Layer 9 of a small transformer language model trained on English Wikipedia (16 layers, counted from 0, width 128).
A neuron adds its activation times its output weights to the MLP's output. To switch it off is to set its activation to zero at one token and run the rest of the model.
A neuron's activation on a vector x is SiLU(gate . x) times (in . x), where the dot is the dot product.

Input weights of the MLP neurons that the questions are about. A number n stands for n times 0.0032.
n34 gate: -13 2 3 8 -44 -27 43 -22 -45 14 -27 -25 -13 -9 -4 -31 17 21 -55 38 28 -7 14 -11 -13 36 -38 -43 49 -4 -39 -59 -60 -22 36 -6 -40 -24 22 12 -24 -13 -2 -40 -24 22 0 -27 4 -46 -16 -64 -8 37 15 2 12 21 39 -11 -11 5 14 -42 11 14 4 -59 -19 -15 -14 10 8 11 -33 18 10 -26 -19 11 30 10 46 -10 22 31 -54 -27 23 3 22 -13 16 -8 44 -24 -23 49 -40 32 -4 3 -2 11 46 -22 -2 8 46 -17 -44 -35 -14 -1 -11 6 -35 -35 -19 -1 -31 -15 19 21 -18 25 -36 20
n72 gate: 60 -13 -2 -10 -80 38 44 5 30 4 94 40 -20 -2 -32 -22 -56 -43 -30 25 -23 20 -31 34 -34 -11 41 -8 -36 29 9 -1 44 29 -52 48 -16 -24 -48 23 1 -39 39 -18 -18 3 -15 -16 1 -41 -21 26 6 35 33 30 74 -35 68 12 -17 4 -69 -12 -2 43 -22 6 10 -2 -44 -10 10 30 -39 20 -19 37 67 1 -7 7 17 21 8 16 5 13 36 32 -52 -38 -14 29 37 50 59 23 -31 64 29 -7 -9 -23 35 -19 22 27 9 -7 6 62 -50 9 41 -10 -9 13 -42 -3 26 -22 -36 10 -29 23 -16 14
n188 gate: -42 -3 -9 26 20 16 -19 -26 20 15 -41 33 -43 35 36 -17 21 -93 -29 49 -20 22 -7 -13 47 -10 26 10 -7 -3 -8 -49 38 -17 -54 22 -11 43 0 29 -47 28 -4 46 -24 8 -19 8 -41 -16 -12 -14 45 -42 6 3 20 20 25 -11 -3 -11 -12 22 12 18 -13 9 12 -3 -5 38 -9 -55 -10 -24 -2 32 42 -33 5 9 -30 -37 9 16 21 -49 9 -4 -56 -38 -6 -5 -24 36 30 48 -2 -8 6 26 20 -16 47 -38 -21 6 21 -43 17 31 -6 42 17 -24 1 -19 43 23 13 26 -50 12 -35 -31 -51 11
n263 gate: 75 -59 7 22 22 15 1 -15 -12 -25 1 22 -39 20 -18 44 -65 -1 11 46 -4 29 -12 17 -15 27 46 -12 38 -6 -19 -76 18 53 16 7 -7 13 -41 1 62 -8 -11 -20 -37 69 -34 27 -17 17 -9 33 -42 -15 26 91 -22 20 -20 -3 -22 -21 20 -49 15 13 -14 -11 52 34 55 22 18 51 26 -27 -18 -28 10 -30 14 13 12 28 -21 -27 52 58 -42 5 32 -35 15 -16 -23 -10 41 -4 72 -7 -4 -20 -30 35 57 6 -3 18 -24 -10 9 -15 -12 3 -3 19 -34 -20 -33 -33 -19 11 12 23 -3 22 15 74
n303 gate: 13 -33 53 -6 -23 7 -25 -32 -3 -67 -26 -45 40 -34 -69 -52 -33 -60 11 -5 -5 34 -16 16 -42 1 -16 -35 -21 13 9 -19 -16 59 -22 3 -7 12 -26 29 -21 20 -4 -59 -12 9 -11 29 38 18 49 25 -12 -1 5 28 1 -9 -6 49 -10 41 33 57 26 3 -27 -8 3 58 -65 1 -26 42 16 5 21 12 29 -47 39 -8 -20 -25 11 14 26 -22 -9 34 39 -30 -17 32 2 6 38 21 -48 -24 10 -25 9 56 8 17 -13 -5 -3 -16 -42 6 -41 -29 37 -24 3 -42 -10 6 12 -19 16 -22 23 38 33 -3
n307 gate: -1 -16 28 28 51 -38 -17 44 -15 -40 55 10 -2 28 -8 -13 -3 29 4 36 3 30 4 61 -36 -7 -6 -17 -16 -24 -14 1 49 22 4 8 20 -23 3 3 -10 -18 27 -15 -12 -21 -3 39 20 -30 5 47 3 7 -27 -25 -31 -13 -7 3 -36 22 -32 -9 14 37 21 -3 -30 -8 -46 56 66 29 -40 58 36 -6 -16 6 -4 -10 53 15 61 -33 -62 -1 38 -45 -16 -20 44 -3 -30 10 -17 -12 5 -25 -5 20 -38 41 -16 -9 0 -7 10 3 9 22 -18 -12 -5 35 4 -32 -31 -12 -2 26 37 -22 -54 -5 -11 -27
n34 in: -61 55 24 -6 2 -20 -10 17 15 -20 26 19 14 -9 -28 -29 -15 -14 -7 -13 -20 -12 -38 45 -46 -25 60 0 -19 -4 17 -4 24 -9 -4 -15 -2 25 21 24 0 -56 32 11 16 -10 -2 7 37 37 -13 22 8 39 11 13 -7 27 -31 34 -20 -13 -10 -12 9 26 -4 -27 3 -2 30 -22 52 32 -28 -25 -19 43 11 22 20 -20 -9 24 -15 15 40 -16 18 -30 -25 24 13 4 29 14 33 3 -14 1 -46 28 6 -42 -27 25 7 4 69 -13 10 16 -5 21 16 8 0 34 8 -11 46 5 -44 49 -22 16 1 -34
n72 in: 9 -32 -26 32 -20 -7 -11 -6 -20 6 -8 35 -32 -20 -5 -38 39 43 37 13 -71 20 51 -50 14 -17 -36 -12 -58 -2 -39 8 2 -21 -6 -22 34 -5 -36 -62 -4 2 23 5 -13 -19 -16 11 11 -15 39 -2 -29 -17 -3 3 -18 6 -37 -24 40 13 14 37 39 -20 15 -22 -18 37 38 14 16 -28 32 -37 -38 13 23 -10 -4 30 50 1 3 -45 3 -60 -4 -34 43 11 31 43 -11 -5 -26 -26 -13 -14 -16 12 33 -24 29 -62 27 -46 -12 -21 -18 -22 27 41 0 -9 -32 -13 6 3 2 36 -9 9 32 -5 23 -47
n188 in: -41 -21 -5 -15 1 23 12 -22 23 -31 -15 17 -8 13 30 -5 -30 -3 19 7 -18 -9 -29 -13 11 37 -49 -13 26 23 6 22 35 -14 13 22 4 -3 -31 -41 7 -8 -17 27 -40 -40 2 -4 -18 -31 26 -17 -16 45 -10 -29 -20 -15 -15 -37 45 34 -19 -20 -17 24 22 14 -3 -12 -17 -10 -42 -41 -10 28 12 56 5 -4 2 -8 -1 -5 -9 -8 -3 -23 -18 -28 41 -10 -10 -20 -14 12 -3 -13 -22 -18 13 -2 -3 -19 32 9 -9 -9 38 -5 58 -53 -37 18 1 -15 -78 80 -26 26 11 -2 35 17 23 -11 16 4
n263 in: 9 24 -24 -15 -28 -38 -44 -51 6 -12 -34 69 -34 -24 1 11 3 -15 -66 -28 11 6 39 2 10 65 -47 2 13 -1 -15 -17 -33 10 15 -13 -16 -2 7 -30 -5 2 -8 -25 -12 -1 -19 -5 -15 38 43 -40 14 17 -40 9 -59 -7 18 -39 38 12 15 26 16 -21 -10 19 31 -2 -14 0 -2 -5 -8 3 49 -7 -14 37 -12 -4 0 4 -17 -25 11 64 20 -31 -21 -46 -7 9 35 -49 5 11 36 -2 15 -16 -10 15 -12 -24 -53 17 -11 6 -19 3 3 -11 -18 -2 48 -16 8 -18 -34 31 0 -45 -36 11 -15 -8
n303 in: 42 -12 -13 -14 21 -16 -9 -12 6 -4 -21 40 38 -11 30 -7 44 -2 -33 23 -1 -32 45 5 13 -26 3 -48 -36 -50 23 -15 11 -6 8 38 31 -27 -17 -43 -5 15 -7 -8 9 -49 40 8 9 -12 21 -5 -22 32 16 24 -29 -41 -16 -29 -9 -18 9 -29 -3 9 -20 -6 -14 -1 10 22 2 3 -2 -62 -9 42 -15 -2 -16 -5 14 -7 -46 13 53 5 -17 8 6 24 -28 10 7 -28 7 -25 -48 34 -5 7 36 -60 8 37 12 -59 -57 15 27 -7 52 29 4 14 14 -42 31 -3 5 28 -55 31 -11 -26 2 8
n307 in: 3 -22 14 25 -18 -53 -23 0 37 -53 -2 37 43 -2 -29 15 4 2 11 -3 -5 -15 -28 30 13 41 18 -46 -12 -30 -11 12 18 21 5 -55 29 -26 -22 -4 -24 -11 -15 3 30 12 -1 30 -34 39 19 25 6 -27 46 -22 -2 -29 -26 -1 -16 -6 38 -26 61 22 26 -22 -14 18 -27 -3 21 -13 -2 -10 -17 43 8 -2 5 -41 33 20 -8 -40 -10 10 -33 28 -5 -17 41 -3 13 35 45 -11 -16 3 -11 0 -20 -29 0 -18 23 42 37 31 20 -27 13 9 12 10 -28 39 -14 -28 57 2 27 -23 9 -27 27 -61

Output weights of the MLP neurons that the questions are about. A number n stands for n times 0.0028.
n34: 18 48 8 -9 33 -22 9 35 28 40 -58 2 -43 -7 -17 -56 5 0 -32 19 41 -4 -10 9 16 -53 -13 -5 32 -5 27 16 -17 43 -10 5 52 17 -11 -15 -36 -13 -28 8 10 -10 12 11 15 4 9 24 -14 -16 -19 -25 -63 -2 -41 14 -33 33 34 -35 -58 13 -62 -10 34 36 -1 47 3 -2 9 -9 -21 -3 27 28 -25 1 8 -24 -15 -46 -19 5 52 -26 -18 10 -4 18 20 7 -30 15 5 1 3 14 27 -2 -2 -24 -39 31 -2 21 11 10 17 -4 67 -28 -8 -6 0 8 27 -25 21 -34 54 2 3 31
n72: -2 31 47 7 -14 -1 6 5 29 26 -23 -37 -31 -19 -29 -48 17 29 6 -19 -36 -18 -14 -20 49 31 14 56 -51 8 -21 0 -51 -46 7 17 12 -10 -7 -3 -47 37 -12 -17 -28 11 11 1 -43 -67 13 63 18 -10 -50 36 -7 -19 -35 45 4 -13 22 -22 -17 15 -4 -26 -14 44 -6 48 -10 0 -21 -36 -29 -13 4 64 13 -16 67 -19 -5 -34 -37 -26 9 25 -6 35 -2 -26 -10 28 -40 6 19 1 33 19 3 -6 3 28 40 9 48 -14 -34 5 41 -7 11 35 13 -51 52 -8 -6 12 -11 18 25 13 -58 -42
n188: 14 16 47 9 6 -12 -47 8 -10 -2 33 8 -3 8 38 -12 31 33 29 -8 -17 -65 -32 -5 2 19 0 -4 -6 -37 45 2 -4 -30 -8 12 17 -42 3 -22 38 32 -1 2 -24 -48 -2 -31 0 -29 21 -29 1 2 21 39 6 -19 -29 29 11 22 -44 13 -12 -36 -10 0 10 3 13 -1 11 -19 -57 10 22 29 41 -17 17 -37 0 -16 3 -54 -32 54 -1 -11 3 -8 -24 -12 -23 -17 31 -48 -18 -12 27 -7 -57 -42 -18 69 16 46 39 56 6 -19 -16 6 -38 38 -46 15 25 -34 -2 11 -20 -14 -14 5 -2 -94
n263: 9 53 41 -1 -19 -22 44 34 28 17 23 43 16 25 26 -27 -68 -4 16 50 -33 14 -6 27 -50 6 51 -13 -15 10 -14 55 -23 -22 1 9 4 18 17 -15 -28 19 0 -26 -16 -25 -13 2 14 -20 16 -27 48 17 14 -50 -21 20 -4 -9 -38 -11 -25 44 6 -17 2 10 -3 -53 -5 6 -2 -48 -62 37 -26 -28 49 35 -12 -34 56 7 -28 -35 30 -32 5 -2 -27 33 -9 -39 -13 12 -30 -36 -16 -15 -31 4 6 -12 -10 -9 -15 -11 6 -47 -2 46 17 1 51 46 -24 22 -21 8 -42 -21 -11 10 -61 -9 32 46
n303: -41 15 -22 19 -52 -56 21 -10 -37 -53 -2 -17 -3 25 22 -12 3 10 -30 10 35 43 48 -10 -32 5 26 -14 -4 54 12 -25 -53 9 9 6 14 -6 -46 -30 49 -1 -18 -1 53 48 -18 -14 -15 -10 -29 9 6 -26 -8 -44 9 13 34 30 -23 12 -1 -13 -9 -48 -5 9 -7 -21 -9 13 13 6 20 11 0 -1 32 -31 39 -8 3 54 -26 -9 -68 32 -11 -23 -13 -43 -18 29 41 2 35 13 -5 35 16 -62 -34 36 11 0 -3 38 48 48 16 -23 -36 12 40 8 15 43 17 -17 -68 18 2 -66 -29 25 30 -29
n307: 10 15 -10 -17 -22 57 29 -38 9 -11 10 -12 -15 15 -52 19 -16 -23 7 -39 -6 -31 4 -45 9 -8 -8 12 -47 -6 27 -20 -26 -5 2 33 -32 17 29 -15 31 8 -2 19 33 32 -52 -10 33 46 -23 15 16 -16 26 25 15 9 52 -1 36 -19 28 38 -31 -35 -54 11 -15 -4 35 -28 -12 -37 29 -17 10 14 -41 32 -33 6 -9 -2 -9 20 75 -21 -52 -10 26 0 -5 15 60 -42 -19 25 -10 -1 -25 5 43 -58 -3 -4 -19 -32 2 10 16 -30 3 36 44 -50 42 11 8 -47 -23 -38 -8 -4 48 26 35 44

Each question names a token from some text and the token that comes next. It shows the vector x that enters the MLP there. A number n stands for n times 0.054.

Then comes g, the gradient of the next token's log-probability with respect to the MLP's output, scaled to length 1. A neuron's effect is roughly proportional to its activation times (output weights . g). A number n stands for n times 0.0037.

" lo", then "ve"
x: -18 -3 8 -43 20 31 -23 10 1 16 16 28 9 -1 -15 1 -8 -10 -25 14 -1 11 24 4 1 -8 1 17 -12 15 -22 28 19 15 8 -13 -18 18 31 25 34 -19 2 1 18 13 -9 -1 53 17 1 -7 -32 30 -2 -15 -58 22 -26 9 14 -9 -7 10 -29 -1 14 22 7 0 15 -7 24 31 13 -4 4 -13 37 -20 16 0 1 -11 0 -1 13 17 -12 -4 -8 10 -45 -15 4 17 -35 -22 33 8 -16 -11 -26 7 21 -9 0 10 6 0 -17 28 -15 15 -7 19 -7 3 0 -9 7 4 10 -13 -1 10 24 23
g: 14 3 38 18 4 -3 19 -16 10 -20 -26 43 28 65 -17 -17 -12 38 -10 25 11 6 11 -13 -17 -50 27 15 -18 23 11 62 23 23 -6 18 -1 -2 2 -22 30 -12 3 -2 -18 -13 41 -10 5 -19 40 4 14 35 4 -61 -8 -1 -41 -2 10 0 15 -8 -9 -17 -13 21 22 -36 12 -8 3 26 19 71 0 -3 8 19 21 -32 -12 -12 27 51 8 -7 12 8 22 15 11 -15 -36 -17 -40 30 7 -32 8 -14 7 -33 16 35 -24 -14 13 -7 -23 -48 16 4 -3 19 -15 27 -7 45 -47 1 32 14 0 18 -11 27
Switching off which neuron hurts the next token most? n263

",", then " Comp"
x: 14 -17 -1 -11 4 5 -8 -16 17 4 -7 -10 5 2 -10 12 -9 11 1 3 4 6 9 2 34 -3 -4 7 11 26 2 7 19 -14 5 -1 10 -8 -6 -3 -61 8 -3 8 12 -3 -8 -16 2 -6 -3 14 0 -15 -10 21 16 -1 -22 3 17 -8 9 7 73 -9 6 6 -6 20 5 1 -4 17 6 1 37 -1 33 -15 -7 -38 9 -9 -8 2 10 6 6 10 2 3 -3 -21 -8 -14 -6 6 -34 -20 -2 3 5 8 13 15 5 -6 11 19 6 0 5 -12 -43 -9 -8 5 -17 9 11 -8 -1 -27 7 -21 5 7
g: -42 5 16 16 32 23 25 66 -28 13 -6 13 -37 58 -25 1 25 8 -10 16 31 0 -6 0 12 -6 -9 -9 -12 -47 9 -16 -44 28 16 -22 20 -29 34 3 29 14 -27 12 4 37 26 -5 -31 6 18 7 -10 -20 12 77 -31 -13 -10 32 30 26 -1 -22 -35 -9 15 -7 11 30 -16 45 -46 20 62 25 -29 -29 33 10 -22 7 12 48 -29 9 26 15 -2 13 13 -3 0 -12 -21 -19 -11 16 6 25 18 -13 -1 -16 -18 -7 8 32 -20 6 34 11 -41 7 5 4 18 -5 -18 -20 2 2 5 -17 25 -17 -19 14
Switching off which neuron hurts the next token most? n34

" he", then " live"
x: -14 -7 22 -27 21 -7 -16 -20 -39 18 -10 -21 -10 -60 22 -13 -10 -7 35 -2 55 -7 -20 -6 4 -6 -10 7 -27 13 24 1 -10 -8 42 -5 13 -21 28 3 -14 15 -11 -8 -3 -6 -1 -29 33 -20 34 -7 -25 18 17 -19 -4 -10 -11 1 -13 8 -22 5 11 4 6 7 -36 3 -18 31 -6 7 -6 -12 22 -2 26 -22 3 -39 14 0 5 -12 -12 -2 33 -22 -37 13 -1 19 6 -17 -24 -8 -4 15 7 10 -11 -23 -15 4 29 1 29 -14 -12 9 21 11 -33 6 4 4 -2 17 -11 14 -4 4 -28 -9 24 10
g: -5 -26 20 -26 40 12 34 -6 7 -30 -11 17 -31 -3 23 29 44 59 -5 21 16 -8 -21 -18 -3 -13 19 -22 -21 24 -8 -44 11 14 40 3 18 -2 -26 -25 22 26 -13 -9 2 -21 15 5 10 -5 18 15 6 7 -12 -10 2 31 -13 2 -37 32 -35 0 -11 29 -13 23 8 -19 8 -8 8 -8 25 29 21 33 17 10 21 25 11 -15 4 -20 12 12 -40 -21 -41 -1 16 11 -29 -35 -21 -12 12 -33 10 11 41 -3 -60 22 -33 23 30 -9 -60 36 -23 3 16 31 47 -7 12 -27 -27 69 -9 11 -38 3 -6 -29
Switching off which neuron hurts the next token most? n307

"old", then " "
x: 24 15 17 -26 11 -4 -8 0 -3 -12 12 -15 0 28 -36 -1 56 15 10 12 14 -7 4 -19 17 18 6 -22 10 -10 8 29 -11 -13 37 -9 -8 -11 27 19 -13 -25 -23 4 -7 -20 -7 -1 23 1 -8 17 12 15 3 -42 -4 -8 -24 13 -11 21 -7 14 17 30 16 -22 -28 7 5 7 -8 -9 -26 9 6 49 5 21 -17 15 -11 8 0 -1 18 21 -10 -30 -27 -1 -2 1 16 -1 -5 -14 -11 -5 20 14 9 -33 -7 -5 -17 -9 32 44 -3 -39 -19 13 -5 -15 -11 3 21 -16 -14 -22 -7 10 7 -37 3 -27
g: 8 4 57 32 13 5 23 41 37 -31 39 17 11 -23 10 -4 -24 -2 39 -21 21 10 11 -5 7 17 -6 39 35 -6 17 37 47 -1 43 -19 -3 16 -11 -15 -14 -1 -12 -2 -23 -16 -19 -8 20 -44 -2 0 -36 -27 27 -14 -37 -26 15 -54 -12 14 21 -42 -3 -14 -28 11 -37 32 -22 -44 -21 29 24 20 -2 -12 27 -6 6 3 -17 3 51 48 29 -11 -32 18 5 -6 -9 -39 11 31 20 -1 -16 4 15 19 47 5 -13 -2 12 35 -47 -21 12 -5 -10 18 5 -29 14 -22 16 33 -8 -6 10 19 -43 0 -26 5
Which neuron, switched off, raises the next token's probability most? n307

" the", then " ch"
x: -1 8 -12 -16 0 1 -10 20 7 10 -1 -6 -21 3 4 -43 4 1 -12 6 12 14 1 -29 15 -3 -5 -9 -6 -46 1 -8 7 -19 3 -23 17 -9 1 14 -26 30 -11 7 1 -7 7 -9 -16 5 5 -5 -28 0 0 10 0 21 14 1 3 5 -8 -7 28 2 12 -1 -76 1 -5 1 -8 -8 -5 -5 -3 -12 82 -17 -3 -19 4 0 7 -3 -13 2 -9 -4 -12 -12 -17 6 -14 8 -14 -4 -12 -1 -2 -8 8 -10 1 7 -23 -7 6 46 0 -20 -20 7 -2 -15 -17 10 0 5 -9 20 -9 0 -3 -61 -9 17
g: 40 -15 47 -8 -11 0 -11 26 25 7 -5 27 11 4 5 19 13 -4 13 26 32 -13 14 -7 23 3 20 24 23 -16 -23 39 55 28 6 -4 5 -28 -3 -10 -10 16 7 7 50 -38 26 2 45 -19 -55 22 -41 7 3 -7 -42 -16 45 -6 -50 -44 -37 -26 12 26 -7 44 -8 -23 -30 -27 15 20 -28 28 7 10 14 18 13 -6 6 22 10 -22 -18 -4 4 -3 6 26 13 16 -25 69 -25 22 -15 10 -8 48 -21 6 0 21 -20 8 -7 10 -5 8 12 -5 0 26 -19 8 63 -17 -14 -14 -33 23 -13 0 -41 15
Switching off which neuron hurts the next token most? n188

" Col", then "or"
x: -12 23 23 -46 -7 -2 9 -14 9 6 -22 -12 -17 4 -31 -2 4 -11 19 23 12 -4 3 22 -39 0 8 21 -21 23 -1 35 -27 -21 -6 -3 -23 -3 -24 21 19 11 -34 -26 -12 17 0 0 9 13 16 1 5 -6 -10 4 -7 -12 -9 -8 20 20 -22 13 -30 14 -2 8 -7 -1 -4 -16 3 -6 8 10 1 8 27 7 21 -37 -12 15 -23 6 -9 -6 -12 -31 9 0 -3 2 -13 -15 -11 -13 -9 -2 3 -32 13 19 18 6 9 -10 -26 17 3 11 -19 -19 -49 0 22 40 -6 -23 6 3 -3 19 -1 -26 5 -12
g: 12 85 43 25 4 18 -30 -18 4 -29 -36 -17 -38 -9 -4 -24 -20 -47 2 -26 -40 13 -11 -45 4 -27 -29 -11 -24 -13 -38 0 32 56 27 10 33 11 -1 1 2 13 2 -26 30 9 23 23 11 4 20 41 0 -12 -14 24 16 -31 -39 14 -7 6 37 14 28 -31 -28 -14 -31 -30 19 -20 -11 -19 34 4 -13 14 -10 -22 35 8 10 7 9 -47 38 20 -10 31 -9 1 -22 21 -14 4 -10 -19 34 -8 -18 -35 -18 8 4 -33 -1 -46 -21 7 12 5 -6 -6 23 -43 6 24 -5 -26 2 -9 -11 14 1 29 23 9
Switching off which neuron hurts the next token most? n307

"ie", then " take"
x: -12 -40 4 -37 -14 -5 5 18 -17 14 11 -20 1 10 7 17 1 -7 -9 6 2 -11 6 17 6 -18 -3 -13 -19 -34 8 0 -34 9 28 -8 -34 12 -15 0 -12 -13 -11 -3 -17 -11 -7 -30 -2 -23 16 14 -8 5 -15 -13 -20 20 0 3 -8 27 -13 0 -6 -3 34 -10 -34 2 -19 1 -13 -1 -5 7 15 6 -8 -36 25 -17 -36 -7 -5 -11 -1 12 -26 -14 1 -17 -8 -20 15 5 -32 -23 18 2 19 4 -19 33 23 -23 -33 -14 -31 2 -18 -29 -13 -3 -48 15 0 3 0 -14 7 6 16 -5 7 -15 16 5
g: -10 22 -13 -1 2 -11 19 3 -47 19 9 5 4 17 17 66 3 8 -9 -23 26 36 29 -30 25 23 12 17 -5 28 53 -16 -6 0 -13 3 -7 6 1 5 10 -51 12 -20 -14 0 6 1 21 22 0 -19 3 12 14 -2 0 40 10 -14 9 -20 -48 25 0 10 -31 19 21 -3 -53 29 6 1 -10 -65 1 20 8 -67 -35 -3 -35 19 -23 -13 -30 43 -32 -14 -59 28 18 -20 20 1 -11 19 -7 42 38 13 -12 -8 16 8 23 23 0 -7 -16 19 11 -18 28 36 -13 28 1 -28 37 1 -32 -2 -35 16 42 0
Switching off which neuron hurts the next token most? n34

"ing", then " with"
x: 12 13 25 14 40 -8 0 20 -9 9 17 16 -18 9 -5 2 18 9 -33 13 -6 14 -23 -10 4 -23 0 -14 -32 -11 10 21 -3 7 13 6 10 10 -7 11 -9 -12 18 -5 -19 -41 21 -14 19 0 13 3 26 3 -8 -21 -10 24 -21 -1 -3 21 -12 -2 30 1 19 8 -1 -14 -12 4 17 -4 -23 -18 15 41 43 -11 37 -12 -30 -22 -10 36 -2 -20 -5 15 1 12 -5 -6 7 -6 5 -26 -36 -24 -18 -3 5 5 18 21 -8 16 -3 45 -4 5 8 5 -17 -9 8 1 25 5 25 -4 -2 -1 -1 4 30 -33
g: -18 -2 46 -20 29 -10 -32 -18 -4 41 34 4 1 -20 31 61 -1 -40 30 6 -49 8 34 -16 -7 -23 -38 5 -18 -8 5 -13 -1 -17 17 -9 29 -41 -23 -27 0 -4 -65 -21 -22 7 55 19 8 -24 2 -6 27 -31 -10 -26 -5 -8 -4 20 -37 -23 20 -25 2 -9 -8 42 -10 20 -11 -20 -12 43 -34 -20 2 -11 -27 -17 16 5 -23 25 51 35 -8 -2 -19 -1 -11 35 -4 -16 14 15 -27 1 19 2 -1 -1 6 53 -7 9 -5 -66 6 -14 -14 28 -27 -19 7 13 -8 53 -7 -10 -16 -6 -18 -8 25 12 22 -14
Switching off which neuron hurts the next token most? n34

" Comp", then "ut"
x: -7 35 15 -22 -8 1 21 -13 21 5 -3 -4 25 17 -5 2 -23 -1 27 19 3 -26 26 27 -1 -6 8 -8 -10 11 -5 25 8 3 -9 1 -2 -21 11 27 5 33 3 -8 -8 3 29 -26 7 12 19 10 -14 -8 18 15 16 6 25 -6 15 14 -5 -13 -6 0 3 -9 -2 4 8 -18 4 -1 -10 -21 -23 11 4 8 -16 -50 12 14 -28 4 31 -11 -13 -2 24 26 -30 -16 -23 -22 -6 21 12 -11 -11 8 -21 -2 -15 -10 -13 26 -19 14 4 48 -21 -4 -51 -14 11 9 -5 -5 19 -4 3 -6 -10 -24 -25 22
g: 24 -41 -16 16 51 -10 -6 22 -50 -6 -8 28 -21 -35 28 43 -3 -2 -35 -2 -2 -31 2 -3 3 -8 -16 6 -9 8 41 -7 -13 -12 -25 6 12 -15 7 -13 -8 17 30 -4 6 -3 -40 -3 -25 -4 20 45 13 -22 41 55 15 -44 57 9 9 -11 -23 -3 4 -12 -2 -8 9 -22 -3 19 23 -13 6 25 15 37 -3 -1 -18 4 2 3 27 -17 20 28 -54 0 -6 -33 21 0 -55 23 -33 7 -1 -37 24 14 -1 35 -4 -18 1 -10 -27 -16 40 20 2 71 10 -35 -15 16 -15 27 50 -7 16 -11 -28 -29 3 32
Switching off which neuron hurts the next token most? n72

"unt", then "ers"
x: -1 -4 0 3 35 -5 12 7 28 -17 2 -31 0 -1 -32 36 28 -17 -60 29 -14 -11 -8 -10 1 19 6 -2 -9 1 10 11 33 -9 16 36 -13 12 -7 30 13 -13 1 20 21 -2 9 -9 -16 -2 15 -4 -4 15 -7 -32 -20 -8 -10 -22 3 7 8 4 41 10 12 -6 41 -2 9 23 17 -4 -17 -13 -8 19 -15 16 4 -41 0 -7 -26 -7 -5 -9 9 -9 -22 21 -7 -24 20 15 1 -48 -3 1 20 29 -10 -16 15 3 -41 7 19 18 12 -1 0 -20 4 -33 -9 11 21 -22 0 18 -9 25 4 -19 29 -8
g: -5 -61 23 -39 39 -32 18 -19 2 15 24 -16 24 49 21 30 -16 -7 -1 -55 -16 -11 14 6 34 21 -24 5 -13 25 -9 46 36 -31 30 25 17 11 36 3 23 -5 -5 19 -16 1 2 32 6 32 -24 -16 -11 4 -10 24 36 -7 -5 -7 -45 -32 41 -18 -11 -5 7 -14 -28 -27 -8 6 -37 5 -17 -46 20 -7 31 28 43 -22 -9 6 16 34 9 -28 28 -24 -32 -1 -26 -9 30 -33 52 47 3 -13 24 8 -8 -8 4 22 -17 -16 -28 -22 14 -1 30 -1 -13 20 3 11 -6 5 3 -12 -25 -32 0 -43 1 31
Switching off which neuron hurts the next token most? n34

" II", then " State"
x: -32 -9 -28 -28 13 3 20 16 -39 -18 3 -18 10 -7 4 -29 -20 25 -23 -7 -13 2 37 -23 -8 -1 -7 -17 10 5 -13 5 0 0 -11 21 -13 1 -14 -13 2 -2 -15 -9 -8 -13 11 -13 15 -3 -2 -11 -21 28 -37 6 13 22 -18 -2 -40 7 15 4 -17 21 4 -10 -1 16 12 1 -5 -19 20 -8 2 -8 -2 8 -3 -34 8 4 -9 0 -12 16 -21 -15 -2 -6 -11 -23 -2 -18 1 -4 8 -16 9 20 -16 -1 37 -21 -10 -9 17 20 -4 -39 0 7 -57 -7 27 0 3 -31 45 7 -11 7 18 -13 -16 9
g: -1 14 19 27 9 9 -46 -2 -5 15 53 17 -12 6 8 -10 19 2 -35 13 2 13 4 -7 -12 0 -32 -2 -5 -25 -2 -5 -5 -18 -47 2 20 27 0 -8 -29 -28 -42 20 -21 4 -10 -52 -54 28 16 -6 -44 -45 -25 -1 24 -26 28 -7 31 -3 1 -21 -14 -30 45 29 -15 33 11 21 19 -14 1 -23 18 25 41 -33 13 30 18 38 40 14 11 28 -8 20 38 -80 -19 1 45 9 -7 -12 1 -25 33 -9 -12 -7 11 1 11 -10 -25 29 -39 3 2 12 -25 -45 -1 -1 6 -8 30 25 7 -35 16 5 24 7
Which neuron, switched off, raises the next token's probability most? n188

"com", then "e"
x: -15 12 2 8 -5 -31 30 19 -12 18 -8 3 -2 -12 38 12 -19 10 4 7 2 -11 -10 -9 -20 -4 2 -13 0 15 7 14 -30 -6 20 51 35 2 -8 45 -2 18 3 -6 -8 14 11 28 -16 -14 -3 2 -19 42 -14 12 -1 27 -10 -4 7 -1 3 -38 22 -4 -12 10 2 -16 26 -10 2 -19 -5 22 15 21 6 7 8 -58 -34 2 2 46 17 -12 -1 -3 -1 7 2 -14 17 15 -2 -16 22 -21 -3 28 -12 7 0 13 -3 7 43 1 3 -29 -6 -6 4 15 11 -23 6 -59 -20 -16 11 4 11 16 27 1
g: 18 0 26 6 -12 28 -5 -9 -5 17 35 22 -27 -1 3 -24 20 11 12 52 2 4 -11 28 -6 13 -49 39 2 10 59 3 -1 42 11 -48 -12 7 23 -18 -6 6 18 -40 -3 13 17 -9 0 -46 26 -25 23 10 -17 -19 4 45 27 2 7 17 3 8 -14 5 -14 44 41 5 7 21 27 -33 24 -28 18 9 4 -11 -16 -2 -5 -11 -19 21 17 8 -8 24 14 -36 12 -18 -7 16 15 -28 29 -16 -10 11 17 53 35 57 5 -4 -24 0 -67 -18 -29 -1 7 60 -16 -8 0 26 2 10 26 -49 -4 -11 29 -43
Which neuron, switched off, raises the next token's probability most? n188

"y", then "se"
x: 7 -8 -8 -20 16 -6 8 8 -10 5 -31 8 -16 15 -9 11 6 -16 20 6 -15 -19 -18 13 -9 34 17 13 -1 -23 -9 26 -32 1 -7 -2 -36 16 -19 -4 14 3 -27 -1 -16 11 -10 -15 15 24 7 3 -11 6 -23 -35 13 -4 33 -31 -11 2 5 10 23 1 44 -4 -57 -1 7 -11 -16 3 0 -4 -21 18 -41 -9 5 -35 2 -13 -13 -16 2 14 17 32 22 -16 23 -19 12 -8 10 -21 33 -9 24 -13 -25 11 4 6 -19 -21 -4 2 -9 11 15 -18 -25 9 17 9 4 -31 2 29 7 -18 6 -26 -7 17
g: -10 -40 -17 33 -42 -11 13 -28 -24 -12 11 -40 8 7 3 3 22 39 -34 -22 -19 31 16 -18 -23 12 19 -29 -19 -18 -8 5 26 -27 -35 -25 9 23 -46 14 7 0 -5 33 -10 16 42 22 2 3 -1 24 -12 -70 8 0 -1 51 37 30 -26 -13 -37 -31 20 18 5 30 -23 -2 17 5 -9 -7 31 -13 11 8 5 -11 16 55 -10 22 -3 7 44 7 37 -34 11 -4 28 -4 -11 -18 -27 15 13 15 3 15 -5 43 32 -19 -22 -17 21 23 9 -40 -44 -12 -12 12 -21 39 -23 22 6 49 4 -16 -19 -19 4 43
Which neuron, switched off, raises the next token's probability most? n263